Layer 5 of a small transformer language model trained on English Wikipedia (12 layers, counted from 0, width 128).
A neuron adds its activation times its output weights to the MLP's output. To switch it off is to set its activation to zero at one token and run the rest of the model.

Output weights of the MLP neurons that the questions are about. A number n stands for (n - 500) times 0.00047.
n7: 486 568 397 443 482 560 521 660 782 685 293 313 398 392 447 359 539 581 240 488 302 373 490 577 444 212 571 493 536 550 475 440 487 472 472 274 748 304 564 500 633 297 413 539 646 451 318 395 610 396 431 500 359 519 341 412 488 486 544 534 679 493 391 516 523 547 528 596 665 670 609 405 581 475 606 542 500 534 554 587 532 516 668 493 632 518 545 458 634 611 328 663 578 599 493 529 611 410 640 409 527 379 637 189 579 601 364 542 458 536 468 526 850 452 660 244 475 645 486 635 218 518 490 554 443 419 526 477
n21: 406 587 581 422 545 518 580 545 358 419 457 690 185 326 648 553 466 357 422 598 408 618 329 512 510 399 478 571 630 483 631 333 571 585 431 455 308 526 634 521 429 459 514 318 594 431 517 453 297 780 491 669 510 592 468 542 702 527 563 442 419 554 707 506 411 397 417 687 487 548 478 439 500 514 539 554 525 349 469 576 755 288 560 370 426 535 157 374 601 607 659 611 624 554 484 497 476 430 438 606 628 532 632 548 617 562 540 313 433 586 722 468 405 593 595 469 244 440 559 279 403 383 564 416 497 566 539 402
n43: 576 324 633 449 545 417 331 437 519 354 356 406 435 437 192 490 463 558 387 533 618 333 346 588 533 393 343 419 564 677 663 726 535 386 341 647 599 423 582 591 447 656 607 469 578 488 520 300 487 386 460 360 713 300 561 593 415 578 340 596 608 721 448 548 430 384 553 475 440 487 497 517 657 483 545 604 401 445 558 648 480 683 316 562 640 493 666 431 724 482 473 685 387 480 283 565 527 457 497 480 546 436 475 554 594 551 277 523 558 428 574 687 453 772 402 324 462 665 364 462 416 405 494 521 557 599 525 572
n52: 525 591 504 524 261 636 559 473 377 504 552 539 186 570 560 393 500 265 613 418 411 365 711 469 734 343 685 358 693 600 475 443 567 511 484 594 392 427 486 398 493 564 760 507 475 520 235 409 469 315 752 588 436 500 469 642 629 571 706 493 460 316 407 532 697 612 537 490 662 447 574 617 216 436 515 564 365 483 428 591 644 563 427 479 651 471 496 618 294 481 391 473 544 319 493 516 310 660 523 628 380 747 631 282 559 457 379 392 454 659 489 496 515 427 423 347 540 576 445 592 567 439 383 493 490 716 526 542
n100: 485 469 546 367 534 344 558 386 356 670 531 558 559 305 640 657 577 676 660 407 529 432 503 382 410 364 558 565 585 556 678 414 535 335 475 199 542 723 496 500 355 637 357 418 510 639 252 565 421 500 622 709 410 603 402 601 621 371 368 258 511 493 413 412 479 429 391 425 350 551 493 737 138 741 375 259 392 404 388 567 418 526 644 550 401 504 421 525 694 515 587 613 472 346 688 371 452 328 503 399 550 727 398 670 541 369 492 587 711 694 500 515 583 496 587 537 399 511 546 459 448 452 479 647 648 591 769 433
n113: 267 461 690 322 268 613 171 312 396 504 547 585 565 412 574 484 598 410 593 186 699 439 377 564 520 590 729 701 606 673 589 669 720 447 564 578 734 438 220 532 314 516 404 475 584 459 467 580 532 664 444 521 550 619 539 543 759 443 608 236 471 480 384 543 546 582 578 477 523 658 415 455 373 326 517 593 543 252 396 263 302 602 517 524 246 563 478 345 229 355 670 316 648 472 492 274 713 739 504 581 642 272 444 603 489 765 600 500 518 653 272 620 601 341 553 553 595 667 665 444 409 291 462 496 522 612 555 435
n140: 552 736 592 509 365 605 388 440 412 597 381 632 399 463 450 466 478 449 682 413 538 515 439 329 425 553 215 231 567 506 437 453 482 475 425 622 695 445 641 580 472 414 451 567 602 477 353 375 568 347 480 477 656 456 522 602 542 532 603 672 330 607 331 444 482 471 442 526 420 588 431 585 441 535 432 330 390 595 561 474 558 556 484 707 339 372 429 568 477 510 447 448 455 484 497 693 490 351 683 623 604 593 579 589 676 638 338 456 531 587 494 556 609 494 524 341 777 546 534 541 494 414 631 240 375 494 616 470
n146: 695 547 573 640 429 449 533 458 547 747 527 500 555 540 348 625 551 500 733 472 493 296 420 484 554 372 422 465 456 444 438 332 375 518 467 563 296 456 600 513 493 630 508 292 661 364 519 605 565 799 571 371 646 623 446 504 665 326 642 360 527 423 478 307 600 280 564 377 336 595 443 423 332 335 190 500 512 450 470 631 399 552 489 741 370 614 496 374 543 389 380 245 352 224 503 677 563 489 544 386 475 462 554 541 732 571 257 540 560 474 493 797 453 579 579 640 564 342 624 659 602 563 580 440 457 632 654 504
n152: 576 571 427 334 383 405 610 199 590 361 341 441 567 617 460 406 545 500 644 557 704 384 503 542 471 677 516 644 702 459 794 464 609 593 211 462 469 701 432 497 544 496 504 534 490 472 575 559 627 415 668 473 489 520 629 422 361 366 487 617 485 537 394 530 399 579 526 407 355 244 692 393 604 726 554 474 516 457 375 363 410 623 189 504 562 662 667 511 535 570 485 643 479 266 347 328 710 562 541 612 500 603 497 459 472 560 349 529 322 28 630 601 460 391 408 590 523 663 665 410 384 478 500 618 370 538 601 440
n162: 204 612 470 538 256 350 240 343 466 321 492 641 585 439 304 465 286 587 554 600 627 642 721 630 471 557 488 614 518 438 539 701 507 522 639 361 394 681 430 285 633 697 414 548 720 483 708 622 599 444 627 568 527 551 550 517 556 675 251 407 515 457 427 368 418 427 627 453 449 514 477 518 492 392 746 565 473 402 171 352 603 355 489 496 617 459 752 422 622 682 457 594 465 319 514 540 387 387 397 506 356 379 440 526 480 607 368 621 378 629 645 504 484 528 629 456 610 504 441 591 413 460 333 604 354 557 477 608
n170: 458 579 627 597 576 569 614 529 531 319 504 463 598 700 313 622 432 468 409 425 652 551 444 536 480 514 349 489 299 366 500 413 275 395 336 459 546 504 500 411 527 568 563 435 649 418 609 383 546 609 372 560 628 482 409 581 489 486 658 157 510 463 492 497 497 493 485 651 715 574 675 453 553 753 500 581 697 513 452 659 318 331 566 397 588 303 395 417 632 419 480 670 442 612 494 497 684 626 565 447 641 516 497 411 198 469 565 353 474 658 381 486 391 546 460 534 576 265 317 485 464 469 526 545 637 444 408 688
n175: 503 373 761 359 555 584 429 408 511 413 628 516 530 751 430 573 462 503 484 323 412 391 463 552 497 673 620 345 503 697 397 389 381 475 475 452 540 473 411 577 425 360 510 331 559 404 551 659 534 457 616 568 327 402 369 299 631 582 652 386 565 278 545 576 506 631 354 512 497 396 497 513 471 519 451 397 596 476 436 391 634 607 503 617 457 516 739 537 454 658 553 597 413 553 447 346 548 405 327 362 552 482 311 376 658 519 409 426 712 554 557 622 392 632 588 576 532 494 473 593 556 437 542 442 607 459 474 698
n199: 776 762 411 446 268 404 346 598 670 262 559 425 621 257 445 790 424 446 575 134 358 620 236 488 598 510 334 450 414 658 542 616 684 453 505 586 669 510 682 496 566 447 198 883 508 373 319 472 907 569 421 328 280 950 820 459 536 510 483 274 632 514 590 437 322 346 604 469 562 718 256 359 711 491 588 533 480 537 336 640 543 369 422 829 387 574 642 347 560 332 368 363 545 287 500 588 495 620 591 476 495 414 487 748 399 755 277 505 598 500 756 545 424 357 526 481 741 352 290 660 403 447 616 160 258 592 579 333
n200: 413 608 665 441 698 603 397 328 257 458 711 879 438 228 450 236 663 377 388 564 403 733 429 283 469 570 463 822 668 551 335 459 493 426 544 441 366 584 500 452 200 512 428 453 340 216 707 412 519 468 493 279 603 684 746 393 628 621 500 470 452 624 495 552 602 445 333 594 551 566 542 450 552 717 288 639 643 455 472 334 413 507 560 348 512 472 392 413 574 435 539 481 586 620 729 493 316 508 447 644 564 600 464 332 496 634 658 393 441 705 372 573 458 371 672 621 532 489 549 524 476 304 493 663 402 554 366 533
n224: 260 673 523 610 282 357 585 527 617 532 307 644 361 536 404 588 652 514 593 580 504 412 447 579 443 718 577 621 529 675 550 550 757 460 520 412 530 661 438 462 511 595 370 537 393 460 606 568 482 613 557 684 544 613 522 417 599 522 561 441 590 417 530 371 690 456 529 456 551 240 134 475 297 540 537 525 466 549 530 282 372 593 470 712 538 549 705 606 580 621 518 420 490 373 338 316 511 433 563 326 622 390 584 555 711 338 589 710 575 426 558 481 372 482 340 402 401 489 207 356 264 409 442 444 581 370 663 519
n226: 452 761 451 596 404 718 488 328 144 503 622 663 617 593 661 460 544 548 544 299 390 420 448 437 587 560 410 381 573 443 568 530 545 428 518 612 543 544 586 511 416 627 451 373 596 439 386 466 571 586 367 526 476 772 484 413 410 481 533 317 393 478 713 528 568 465 519 579 538 456 679 444 474 528 413 497 590 479 336 323 634 430 610 571 376 585 652 291 444 418 619 412 614 733 559 581 525 417 506 649 515 560 375 278 529 577 433 395 561 669 547 543 443 552 632 443 442 402 288 451 508 418 473 406 469 428 477 426

Each question names a token from some text and the token that comes next. It shows the activations a of the neurons there, in the order above. A number n stands for (n - 500) times 0.0029.

Then comes g, the gradient of the next token's log-probability with respect to the MLP's output, scaled to length 1. A neuron's effect is roughly proportional to its activation times (output weights . g). A number n stands for (n - 500) times 0.00086.

"\"", then ","
a: 445 713 465 445 950 442 442 460 537 442 519 702 496 505 449 452
g: 445 107 522 588 375 542 568 618 551 423 277 536 402 611 602 408 370 548 395 433 537 717 283 443 586 556 468 478 686 409 468 476 588 539 659 457 513 405 618 536 496 685 434 516 404 614 443 606 511 384 717 561 525 486 477 432 628 513 358 482 573 671 405 581 426 573 661 608 617 568 572 550 516 592 594 526 558 316 556 545 435 516 590 622 396 528 417 711 371 494 688 308 469 444 372 426 474 517 504 342 500 397 503 443 563 612 594 343 514 602 496 481 415 586 405 341 429 404 575 445 479 474 364 466 579 461 534 347
Which neuron, switched off, lowers the next token's probability most? n21

"ri", then "ed"
a: 447 548 443 535 446 470 442 441 465 442 444 600 553 645 764 520
g: 526 582 497 547 407 358 483 367 491 580 655 424 516 239 338 369 572 582 569 780 416 486 394 404 497 505 618 379 529 580 501 492 547 445 498 704 505 521 544 456 368 317 494 412 500 547 588 519 684 654 555 480 469 308 514 530 218 739 397 611 502 552 471 446 586 573 547 462 580 272 400 399 639 354 526 414 448 419 454 324 553 543 508 596 537 434 473 505 515 483 568 466 241 422 630 617 575 656 564 546 447 511 499 534 671 346 494 663 511 619 537 705 488 479 547 576 385 481 370 509 456 627 487 409 573 624 349 489
Which neuron, switched off, lowers the next token's probability most? n224

"mer", then "\""
a: 444 553 442 461 457 442 441 481 493 443 525 496 443 763 449 621
g: 466 669 486 473 456 566 507 462 472 627 408 551 499 585 560 451 421 574 506 378 619 500 552 678 442 595 389 624 522 450 397 638 569 472 507 728 429 474 367 630 577 354 417 507 516 816 331 499 303 628 351 612 563 492 573 654 352 515 417 468 346 533 478 482 654 505 318 485 494 465 332 442 630 692 365 481 400 376 399 484 677 606 662 525 634 376 501 581 396 437 421 493 611 472 609 490 406 486 531 382 371 511 224 403 591 380 470 451 567 411 703 470 500 582 580 329 444 528 640 525 492 392 442 489 655 472 455 626
Which two neurons, each switched off alone, lower its probability most, in order? n226, n199

" M", then "art"
a: 442 489 499 442 447 468 446 452 579 468 636 524 571 500 441 467
g: 433 439 646 445 545 353 331 511 469 574 449 356 584 545 545 671 280 591 539 362 292 691 498 480 472 553 409 423 743 523 315 704 478 467 537 610 393 413 750 334 591 642 499 452 221 446 392 611 486 355 442 561 505 440 406 444 495 457 511 556 393 616 550 397 558 444 526 483 605 600 502 430 380 485 647 479 625 549 596 579 488 395 638 539 502 491 606 677 542 327 569 646 421 466 601 487 472 360 428 560 470 366 434 446 547 434 561 435 554 453 490 425 327 609 530 559 471 629 491 625 577 613 631 510 339 656 317 577
Which neuron, switched off, raises the next token's probability most? n152

"d", then "e"
a: 441 441 447 453 441 444 475 442 469 492 522 505 442 562 443 552
g: 476 445 457 547 618 631 436 553 481 871 568 594 578 609 428 560 478 547 585 522 535 644 367 566 455 620 577 662 552 471 611 302 426 438 453 318 486 676 450 429 546 588 439 351 454 354 365 322 452 524 450 275 592 573 533 444 437 483 455 487 405 363 600 484 480 587 630 519 432 604 268 461 563 391 478 540 478 506 542 391 631 599 642 482 586 504 626 588 589 490 550 523 558 444 208 462 576 379 487 496 626 616 505 531 381 482 545 381 610 535 357 595 498 335 528 341 525 395 523 469 580 600 505 281 451 261 629 632
Which neuron, switched off, lowers the next token's probability most? n52

"a", then "."
a: 454 449 450 442 443 451 538 683 496 443 701 477 493 464 443 461
g: 205 414 605 579 454 497 331 552 480 392 652 394 381 558 646 450 420 591 484 427 323 309 600 619 483 478 566 512 426 425 416 455 583 233 484 620 450 554 345 532 480 569 445 387 528 529 504 541 697 612 557 272 509 595 617 351 546 238 436 641 561 573 573 557 570 605 512 443 551 476 603 432 434 558 472 497 350 594 563 656 585 593 502 413 330 698 631 453 529 536 441 563 329 387 555 493 495 556 528 470 490 571 867 531 438 471 460 648 619 396 485 548 661 339 516 621 510 431 501 530 469 497 457 502 530 382 462 429
Which neuron, switched off, lowers the next token's probability most? n146

" s", then "p"
a: 442 542 454 471 855 452 451 447 450 444 531 449 490 443 447 442
g: 360 478 468 545 634 388 729 407 408 534 385 489 547 572 345 441 489 345 482 491 488 614 431 325 679 605 463 485 582 730 472 400 441 523 629 457 398 635 431 520 515 575 323 714 549 465 533 590 395 342 492 513 614 430 346 742 656 305 662 402 456 488 619 498 534 533 624 544 386 505 395 679 519 634 704 423 422 556 520 442 307 281 489 512 444 407 505 461 650 544 421 572 483 519 591 576 379 521 312 568 615 521 551 520 296 380 563 667 604 412 527 578 349 501 274 590 454 461 499 487 473 520 550 462 539 470 540 561
Which two neurons, each switched off alone, lower its probability most, in order? n100, n7

"h", then "ard"
a: 443 447 633 446 447 490 472 448 443 442 489 492 506 729 448 542
g: 507 634 639 390 533 329 370 537 589 492 550 443 543 371 346 693 578 544 415 541 433 515 746 411 529 633 633 355 525 624 400 584 475 493 401 555 506 396 684 523 315 602 668 365 469 424 416 339 385 368 551 497 602 558 390 624 498 602 440 557 610 560 447 526 424 460 452 542 620 558 248 646 519 363 534 645 502 596 402 368 388 687 652 599 422 715 576 497 565 458 561 418 462 363 520 484 580 456 506 410 518 417 358 292 299 541 713 654 541 442 522 551 492 622 508 552 446 489 393 410 458 484 486 346 406 393 617 574
Which neuron, switched off, lowers the next token's probability most? n43

"6", then " A"
a: 447 543 540 466 447 603 503 456 463 442 446 443 453 444 478 499
g: 503 714 463 630 487 449 584 504 491 559 575 498 410 530 477 546 456 376 451 541 435 424 485 714 599 567 426 564 415 555 646 353 620 440 625 739 480 435 345 470 302 369 495 383 451 392 401 403 675 446 342 427 405 681 419 520 602 446 632 585 573 582 395 458 598 577 583 449 522 603 606 436 528 481 504 384 509 285 501 424 354 461 484 624 637 588 327 409 571 518 589 624 506 327 442 535 297 510 532 658 470 597 271 630 504 424 384 534 349 630 418 565 545 617 303 319 529 494 569 674 665 359 416 522 555 511 620 574
Which neuron, switched off, lowers the next token's probability most? n113

"v", then "en"
a: 744 520 481 442 441 445 442 441 505 442 460 494 596 792 452 491
g: 544 583 391 423 347 368 326 572 607 610 533 693 549 667 541 339 419 584 639 391 470 359 650 592 532 428 495 548 364 307 275 371 519 540 436 384 553 402 384 637 570 430 388 527 671 532 490 499 604 515 477 565 603 472 476 492 615 616 490 312 742 558 612 577 392 681 459 560 717 452 509 479 595 505 605 469 431 468 366 504 443 531 493 444 262 531 460 430 495 473 588 479 591 546 485 602 411 523 522 474 398 546 614 618 621 449 625 434 421 525 293 554 718 287 388 302 471 591 481 558 536 372 578 452 514 378 660 435
Which neuron, switched off, lowers the next token's probability most? n7

"nt", then "il"
a: 448 445 453 443 454 454 698 472 441 478 473 442 447 568 444 600
g: 368 583 472 518 494 526 343 463 596 431 574 596 541 543 553 563 437 390 504 472 473 490 332 512 557 318 553 452 547 490 614 471 632 539 651 501 397 504 581 607 473 551 498 387 538 368 393 504 572 592 455 265 330 498 451 463 467 650 511 417 351 481 483 646 294 548 443 522 701 759 364 418 473 395 595 207 429 429 508 651 620 481 681 602 497 425 419 511 680 477 503 634 496 582 561 511 516 478 629 622 503 640 514 627 402 543 576 339 649 448 586 641 624 381 640 318 305 530 411 583 418 476 516 401 274 474 638 350
Which neuron, switched off, lowers the next token's probability most? n140

"f", then "re"
a: 447 442 442 442 447 454 451 445 472 443 448 548 442 499 444 465
g: 476 380 541 396 741 640 540 549 566 252 421 489 458 298 448 348 548 539 534 603 617 657 329 588 655 471 461 421 526 718 378 354 544 392 507 446 478 529 590 615 342 540 587 498 406 557 544 434 747 457 463 540 603 559 398 353 521 446 439 480 434 524 492 478 570 518 550 166 477 408 487 618 400 332 695 461 543 473 566 615 416 585 571 597 406 612 514 540 527 423 566 369 605 463 434 449 661 607 615 395 645 505 496 610 325 346 516 441 604 538 500 524 502 655 415 645 427 578 572 503 417 405 589 523 322 320 565 394
Which two neurons, each switched off alone, lower its probability most, in order? n162, n52

"en", then " ("
a: 448 546 451 442 447 442 450 499 442 447 489 547 501 556 441 485
g: 599 554 575 386 406 547 597 455 496 596 334 583 360 434 471 427 481 424 353 583 525 473 444 552 636 510 374 472 536 565 249 511 288 367 471 492 379 404 404 579 457 468 457 299 456 649 656 529 496 262 640 727 603 537 606 762 353 415 476 658 667 586 332 426 459 581 603 399 492 545 560 608 572 731 596 422 617 301 591 542 356 583 570 570 690 558 352 487 459 356 525 511 554 484 427 572 465 487 342 517 422 502 542 440 496 365 513 462 492 435 504 544 437 522 452 671 598 626 439 694 501 458 691 507 400 461 460 476
Which neuron, switched off, lowers the next token's probability most? n113

" L", then "ov"
a: 505 565 471 445 456 453 475 444 460 625 497 532 459 561 442 470
g: 492 601 377 522 445 481 488 537 539 609 548 620 529 499 483 549 578 373 507 393 506 478 543 527 550 592 399 417 344 452 498 621 412 608 333 490 476 729 478 489 473 540 276 437 428 372 366 682 413 470 525 532 442 591 694 432 599 439 370 419 355 625 622 475 464 408 622 590 468 528 457 529 515 609 459 682 281 472 332 484 408 263 343 504 703 549 473 661 576 617 477 434 472 384 607 520 573 481 734 392 618 419 649 674 445 533 312 462 519 468 602 381 439 568 378 600 453 458 355 503 674 453 559 596 510 609 281 725
Which neuron, switched off, lowers the next token's probability most? n162

"e", then " he"
a: 442 445 501 441 453 443 442 567 455 446 444 558 479 450 443 470
g: 394 535 633 487 486 501 559 508 436 343 582 563 503 400 448 574 349 536 430 276 507 497 681 530 438 567 540 565 529 516 523 418 511 330 529 521 475 368 350 497 418 514 465 478 404 503 370 507 377 463 357 594 343 466 548 408 599 617 699 585 346 393 456 550 308 599 473 517 496 410 621 547 471 365 516 495 497 247 518 506 547 482 630 604 613 365 609 225 443 512 516 382 806 420 679 504 520 487 502 447 460 505 500 515 634 527 492 585 504 557 572 576 329 395 608 406 778 332 437 564 765 584 598 591 596 508 647 665
Which neuron, switched off, raises the next token's probability most? n113

"g", then "er"
a: 445 467 476 455 456 448 490 441 541 447 524 527 498 681 521 667
g: 599 593 350 703 588 508 391 491 597 492 495 467 653 357 503 826 522 345 666 420 317 440 344 573 491 635 514 436 473 654 567 434 626 401 509 474 536 551 375 440 420 613 390 385 435 492 396 509 540 581 612 693 517 610 552 559 237 468 490 690 451 530 487 487 634 451 490 495 451 577 472 503 434 430 473 453 543 427 396 455 606 491 566 599 668 371 568 409 503 403 579 606 332 411 397 534 527 456 636 345 623 680 576 362 611 543 474 363 491 654 451 383 479 492 521 456 488 705 515 250 425 471 436 531 391 579 266 593
Which neuron, switched off, lowers the next token's probability most? n226

"er", then "ial"
a: 445 537 468 465 460 456 463 496 533 448 597 462 442 468 441 473
g: 458 541 325 483 608 519 487 593 471 413 469 555 346 642 553 559 470 499 443 618 555 344 410 570 554 602 567 363 498 679 458 577 520 668 331 496 579 363 352 576 374 478 328 534 422 366 419 596 632 468 434 501 557 417 568 545 316 592 331 412 442 475 336 436 400 583 518 510 464 442 567 661 734 583 611 443 369 482 469 357 642 641 673 342 492 338 553 436 604 495 443 416 526 415 625 639 553 619 575 564 573 522 657 325 354 578 473 595 359 698 495 459 571 463 743 479 497 525 660 236 568 530 518 479 418 480 337 525
Which two neurons, each switched off alone, lower its probability most, in order? n224, n100

"\"", then " |"
a: 477 550 526 443 874 444 441 443 500 446 444 682 452 515 442 442
g: 418 370 727 513 612 436 521 432 436 381 528 363 565 579 502 542 444 519 577 497 688 443 456 618 484 545 311 499 516 654 374 508 499 642 563 589 468 454 402 611 539 635 515 484 542 746 481 380 330 628 552 510 479 535 598 558 575 637 535 426 466 514 645 242 429 361 382 278 597 335 452 511 357 582 591 469 342 419 394 564 573 540 494 535 447 477 607 329 308 783 432 328 534 633 560 673 500 265 595 466 478 578 472 478 475 518 357 585 711 543 528 442 658 435 428 464 526 436 588 607 326 396 561 469 458 483 488 531
Which two neurons, each switched off alone, lower its probability most, in order? n100, n175

"o", then "k"
a: 441 524 479 448 455 456 454 593 449 449 552 491 455 470 443 453
g: 535 802 700 491 424 539 404 639 486 430 604 379 356 424 550 501 474 618 604 452 515 386 370 430 313 606 405 467 508 486 485 349 482 348 427 529 517 499 554 562 410 558 477 522 355 440 538 424 588 520 497 369 424 677 500 439 457 619 493 768 489 523 436 642 446 519 589 426 626 599 265 455 355 523 586 539 407 525 548 648 506 477 572 308 414 566 469 572 507 666 609 243 472 385 412 447 574 447 604 561 371 694 423 762 577 466 556 616 531 552 349 361 467 509 284 614 494 573 481 455 372 635 661 484 535 501 585 408
Which neuron, switched off, lowers the next token's probability most? n162

"ast", then "n"
a: 443 513 451 546 455 450 490 563 501 449 628 737 721 683 446 546
g: 642 447 417 375 772 470 353 663 512 488 762 492 617 551 685 341 560 596 605 315 537 343 439 492 619 496 591 491 350 474 396 471 349 476 340 451 461 645 524 558 532 445 442 468 313 503 404 621 560 571 598 528 538 469 502 421 600 573 595 344 477 515 561 739 494 516 510 475 636 638 585 619 611 556 688 405 489 673 556 483 400 434 386 375 524 404 510 516 406 585 393 382 605 528 363 614 487 488 473 306 461 526 531 533 347 442 491 303 281 396 442 403 450 591 445 643 467 670 399 645 455 531 407 450 410 523 642 525
Which neuron, switched off, lowers the next token's probability most? n175

"p", then "o"
a: 459 442 455 451 448 449 442 445 512 445 495 448 511 575 441 464
g: 600 564 454 596 373 597 462 420 669 478 555 547 584 546 579 517 610 508 346 558 354 410 548 685 545 376 415 448 327 367 485 501 411 562 277 471 493 444 468 652 426 427 633 703 448 514 455 461 366 535 489 575 513 393 515 496 467 517 482 418 600 428 390 489 681 285 516 464 646 340 498 549 470 511 397 725 494 531 655 504 504 570 616 572 349 367 361 430 493 477 463 305 441 562 637 502 429 456 332 415 473 513 442 398 728 672 625 438 343 532 571 601 439 565 630 540 883 529 341 590 608 552 439 551 481 357 556 519
Which neuron, switched off, raises the next token's probability most? n146

"er", then "t"
a: 446 550 498 449 443 445 443 541 455 443 532 495 662 779 444 763
g: 260 376 663 673 451 577 503 736 412 468 567 559 718 445 637 680 396 529 518 434 444 390 537 318 694 444 566 345 558 437 590 520 512 579 392 407 325 749 480 319 613 652 282 472 544 448 680 651 367 451 425 630 540 391 612 479 495 384 523 329 424 557 472 563 575 478 531 532 524 410 443 518 449 392 583 549 656 593 337 463 455 496 594 463 578 420 656 332 488 584 540 489 483 382 459 516 448 650 558 509 504 494 645 432 495 515 368 668 414 528 401 650 429 387 426 553 519 561 355 408 612 484 499 592 454 319 448 516
Which neuron, switched off, lowers the next token's probability most? n226

"2", then "0"
a: 456 619 447 463 447 465 444 466 479 441 443 471 443 444 444 476
g: 483 268 456 499 608 655 367 473 521 439 438 509 400 634 581 464 486 462 436 468 668 616 589 498 576 458 458 633 759 446 523 616 600 604 393 390 494 459 475 368 470 539 455 604 550 540 689 438 719 446 535 499 584 510 602 553 465 473 599 386 551 413 417 577 520 425 571 510 518 304 500 526 647 366 566 627 580 371 378 551 364 435 465 562 548 675 300 479 418 371 490 424 476 359 438 483 425 726 218 479 422 360 529 482 337 560 400 567 664 603 370 333 592 449 559 692 578 460 551 468 377 450 683 361 434 445 588 708
Which neuron, switched off, raises the next token's probability most? n113

"p", then "os"
a: 449 512 523 449 454 453 449 450 477 458 443 452 472 442 454 446
g: 463 375 450 729 554 579 363 410 596 643 477 533 511 458 485 357 521 437 513 553 489 546 467 510 443 600 586 429 484 551 400 754 441 513 458 585 443 674 559 491 501 454 614 473 533 535 513 427 679 610 538 479 643 418 646 309 291 390 305 578 611 520 409 350 457 453 389 448 511 438 420 491 338 470 530 693 489 460 600 258 679 482 304 445 411 529 320 447 684 643 485 389 336 505 649 406 447 448 595 531 595 469 503 377 662 575 446 471 610 522 268 469 443 548 542 589 365 626 479 676 629 619 608 637 411 602 382 444
Which neuron, switched off, lowers the next token's probability most? n170

"[", then "d"
a: 446 467 543 467 613 442 443 450 442 443 458 492 446 496 444 443
g: 534 394 477 370 580 626 472 719 571 517 520 456 623 627 452 364 406 470 618 483 555 547 295 440 649 391 610 553 549 318 395 327 455 742 536 495 494 551 606 715 374 563 463 467 420 502 405 425 493 424 640 449 548 428 587 546 611 556 308 547 245 469 551 417 624 353 521 501 469 441 512 586 325 499 622 576 465 704 583 471 336 474 465 446 446 530 482 612 486 707 610 228 617 372 515 383 517 383 602 577 522 465 586 396 515 691 460 411 485 632 656 422 336 396 378 611 553 467 453 461 513 417 683 412 458 551 498 592
Which neuron, switched off, lowers the next token's probability most? n7

"ction", then " |\n"
a: 451 554 448 442 445 479 447 500 577 442 451 647 466 445 442 442
g: 401 619 332 512 684 692 489 496 367 496 602 478 486 352 481 430 449 263 413 583 723 599 453 382 418 462 292 559 402 560 520 484 485 324 719 433 429 383 570 485 557 709 473 578 621 594 337 566 551 570 566 571 521 462 464 608 339 618 497 367 599 562 596 488 507 380 431 342 578 396 445 524 466 547 562 328 427 412 558 665 538 366 586 548 602 334 481 470 398 590 557 395 576 478 492 454 483 370 343 553 386 580 356 583 484 386 655 459 571 407 411 560 641 436 594 455 562 485 590 666 458 464 546 814 664 510 562 407
Which neuron, switched off, lowers the next token's probability most? n224

" a", then "m"
a: 442 465 471 454 443 469 441 453 442 451 442 444 493 446 483 488
g: 627 590 514 468 503 408 640 261 426 537 587 516 545 655 529 486 542 553 458 341 407 479 202 371 314 492 582 474 534 515 461 480 527 328 410 575 383 420 443 402 569 546 493 500 664 424 604 590 629 508 530 454 747 359 418 447 598 454 617 301 513 495 626 383 604 317 480 589 487 577 497 622 496 414 570 288 492 372 466 643 529 489 448 527 589 609 563 550 593 471 601 478 554 500 338 545 290 614 331 568 588 592 357 638 435 627 418 342 612 599 455 635 520 627 488 418 482 581 371 425 611 686 687 543 516 327 443 420
Which neuron, switched off, lowers the next token's probability most? n7

"n", then "un"
a: 442 441 454 441 453 441 510 444 443 449 441 507 477 805 447 972
g: 399 394 571 416 363 627 559 473 463 538 354 510 438 530 622 468 389 645 508 393 474 501 562 404 579 225 350 558 503 527 573 527 423 572 528 389 324 569 403 507 467 557 691 605 386 452 550 454 595 249 554 628 686 420 608 464 590 389 408 427 587 392 605 291 676 381 400 495 557 492 593 418 564 475 485 413 749 609 467 449 598 484 550 443 492 376 655 304 515 444 279 496 445 521 633 560 486 526 412 561 535 559 595 557 511 528 536 633 456 353 694 554 683 414 608 506 584 659 557 446 597 505 378 362 510 260 546 657
Which neuron, switched off, raises the next token's probability most? n162

" b", then "or"
a: 442 442 443 484 441 465 443 447 442 442 442 492 497 455 488 459
g: 579 585 533 261 559 618 477 335 432 587 419 486 301 485 497 396 471 556 527 511 530 489 344 502 430 557 553 699 640 462 372 507 428 410 667 564 527 551 365 529 381 523 388 599 418 468 407 395 527 470 642 486 458 685 524 531 553 600 629 684 613 504 627 413 697 588 487 519 644 676 534 427 328 459 573 521 499 413 463 449 274 569 345 484 534 424 564 568 417 526 404 458 563 516 354 450 517 528 383 609 770 468 418 494 420 441 582 341 397 464 418 513 352 568 458 369 585 394 453 782 663 389 572 512 330 723 644 452
Which neuron, switched off, raises the next token's probability most? n200

" G", then "on"
a: 465 483 495 442 447 441 531 496 543 592 558 569 944 555 520 554
g: 312 614 446 503 328 509 627 433 510 428 496 507 419 381 295 451 297 417 512 337 510 477 717 464 584 554 490 535 585 419 399 543 352 475 649 458 553 435 499 558 413 475 504 749 389 495 480 457 418 319 646 477 625 476 524 691 601 704 457 454 569 475 709 628 550 669 549 619 505 510 372 469 666 505 391 534 426 441 498 654 449 510 542 366 609 361 668 712 501 640 359 382 544 406 578 436 489 455 601 291 495 493 502 503 497 455 513 474 411 623 657 393 464 361 388 848 481 485 345 523 512 469 487 490 489 516 497 559
Which neuron, switched off, lowers the next token's probability most? n199

"r", then "am"
a: 446 460 472 445 460 456 441 445 559 444 480 667 444 691 441 452
g: 571 556 287 537 485 494 366 625 730 501 675 754 456 376 443 541 595 440 488 421 585 657 464 468 449 386 600 525 579 501 523 375 463 499 543 458 406 729 529 295 413 530 480 409 313 564 459 454 504 495 669 564 666 470 475 469 526 478 314 400 414 395 538 571 555 507 598 510 337 639 569 608 707 544 569 568 252 315 481 436 559 302 305 558 639 614 549 436 457 414 429 313 460 523 409 488 456 516 522 616 672 582 574 430 546 503 505 502 448 609 489 547 721 471 433 540 442 302 519 394 371 635 459 631 465 640 456 412
Which neuron, switched off, lowers the next token's probability most? n200

"|", then " O"
a: 477 443 442 449 455 531 478 561 442 455 448 443 491 451 442 442
g: 528 666 235 606 446 391 577 478 534 547 426 650 441 390 488 476 456 444 517 418 474 356 656 518 644 650 460 575 406 483 638 311 422 480 440 426 431 456 482 633 708 458 356 596 554 574 622 364 619 284 584 513 549 670 506 604 658 478 352 507 494 428 327 476 569 420 511 698 671 420 557 523 641 522 399 386 591 474 552 243 422 309 543 304 491 484 620 518 598 537 442 340 518 426 377 368 369 645 438 444 480 513 572 585 488 547 474 602 365 424 512 573 493 457 616 430 619 463 621 550 512 443 305 600 602 617 671 564
Which neuron, switched off, raises the next token's probability most? n152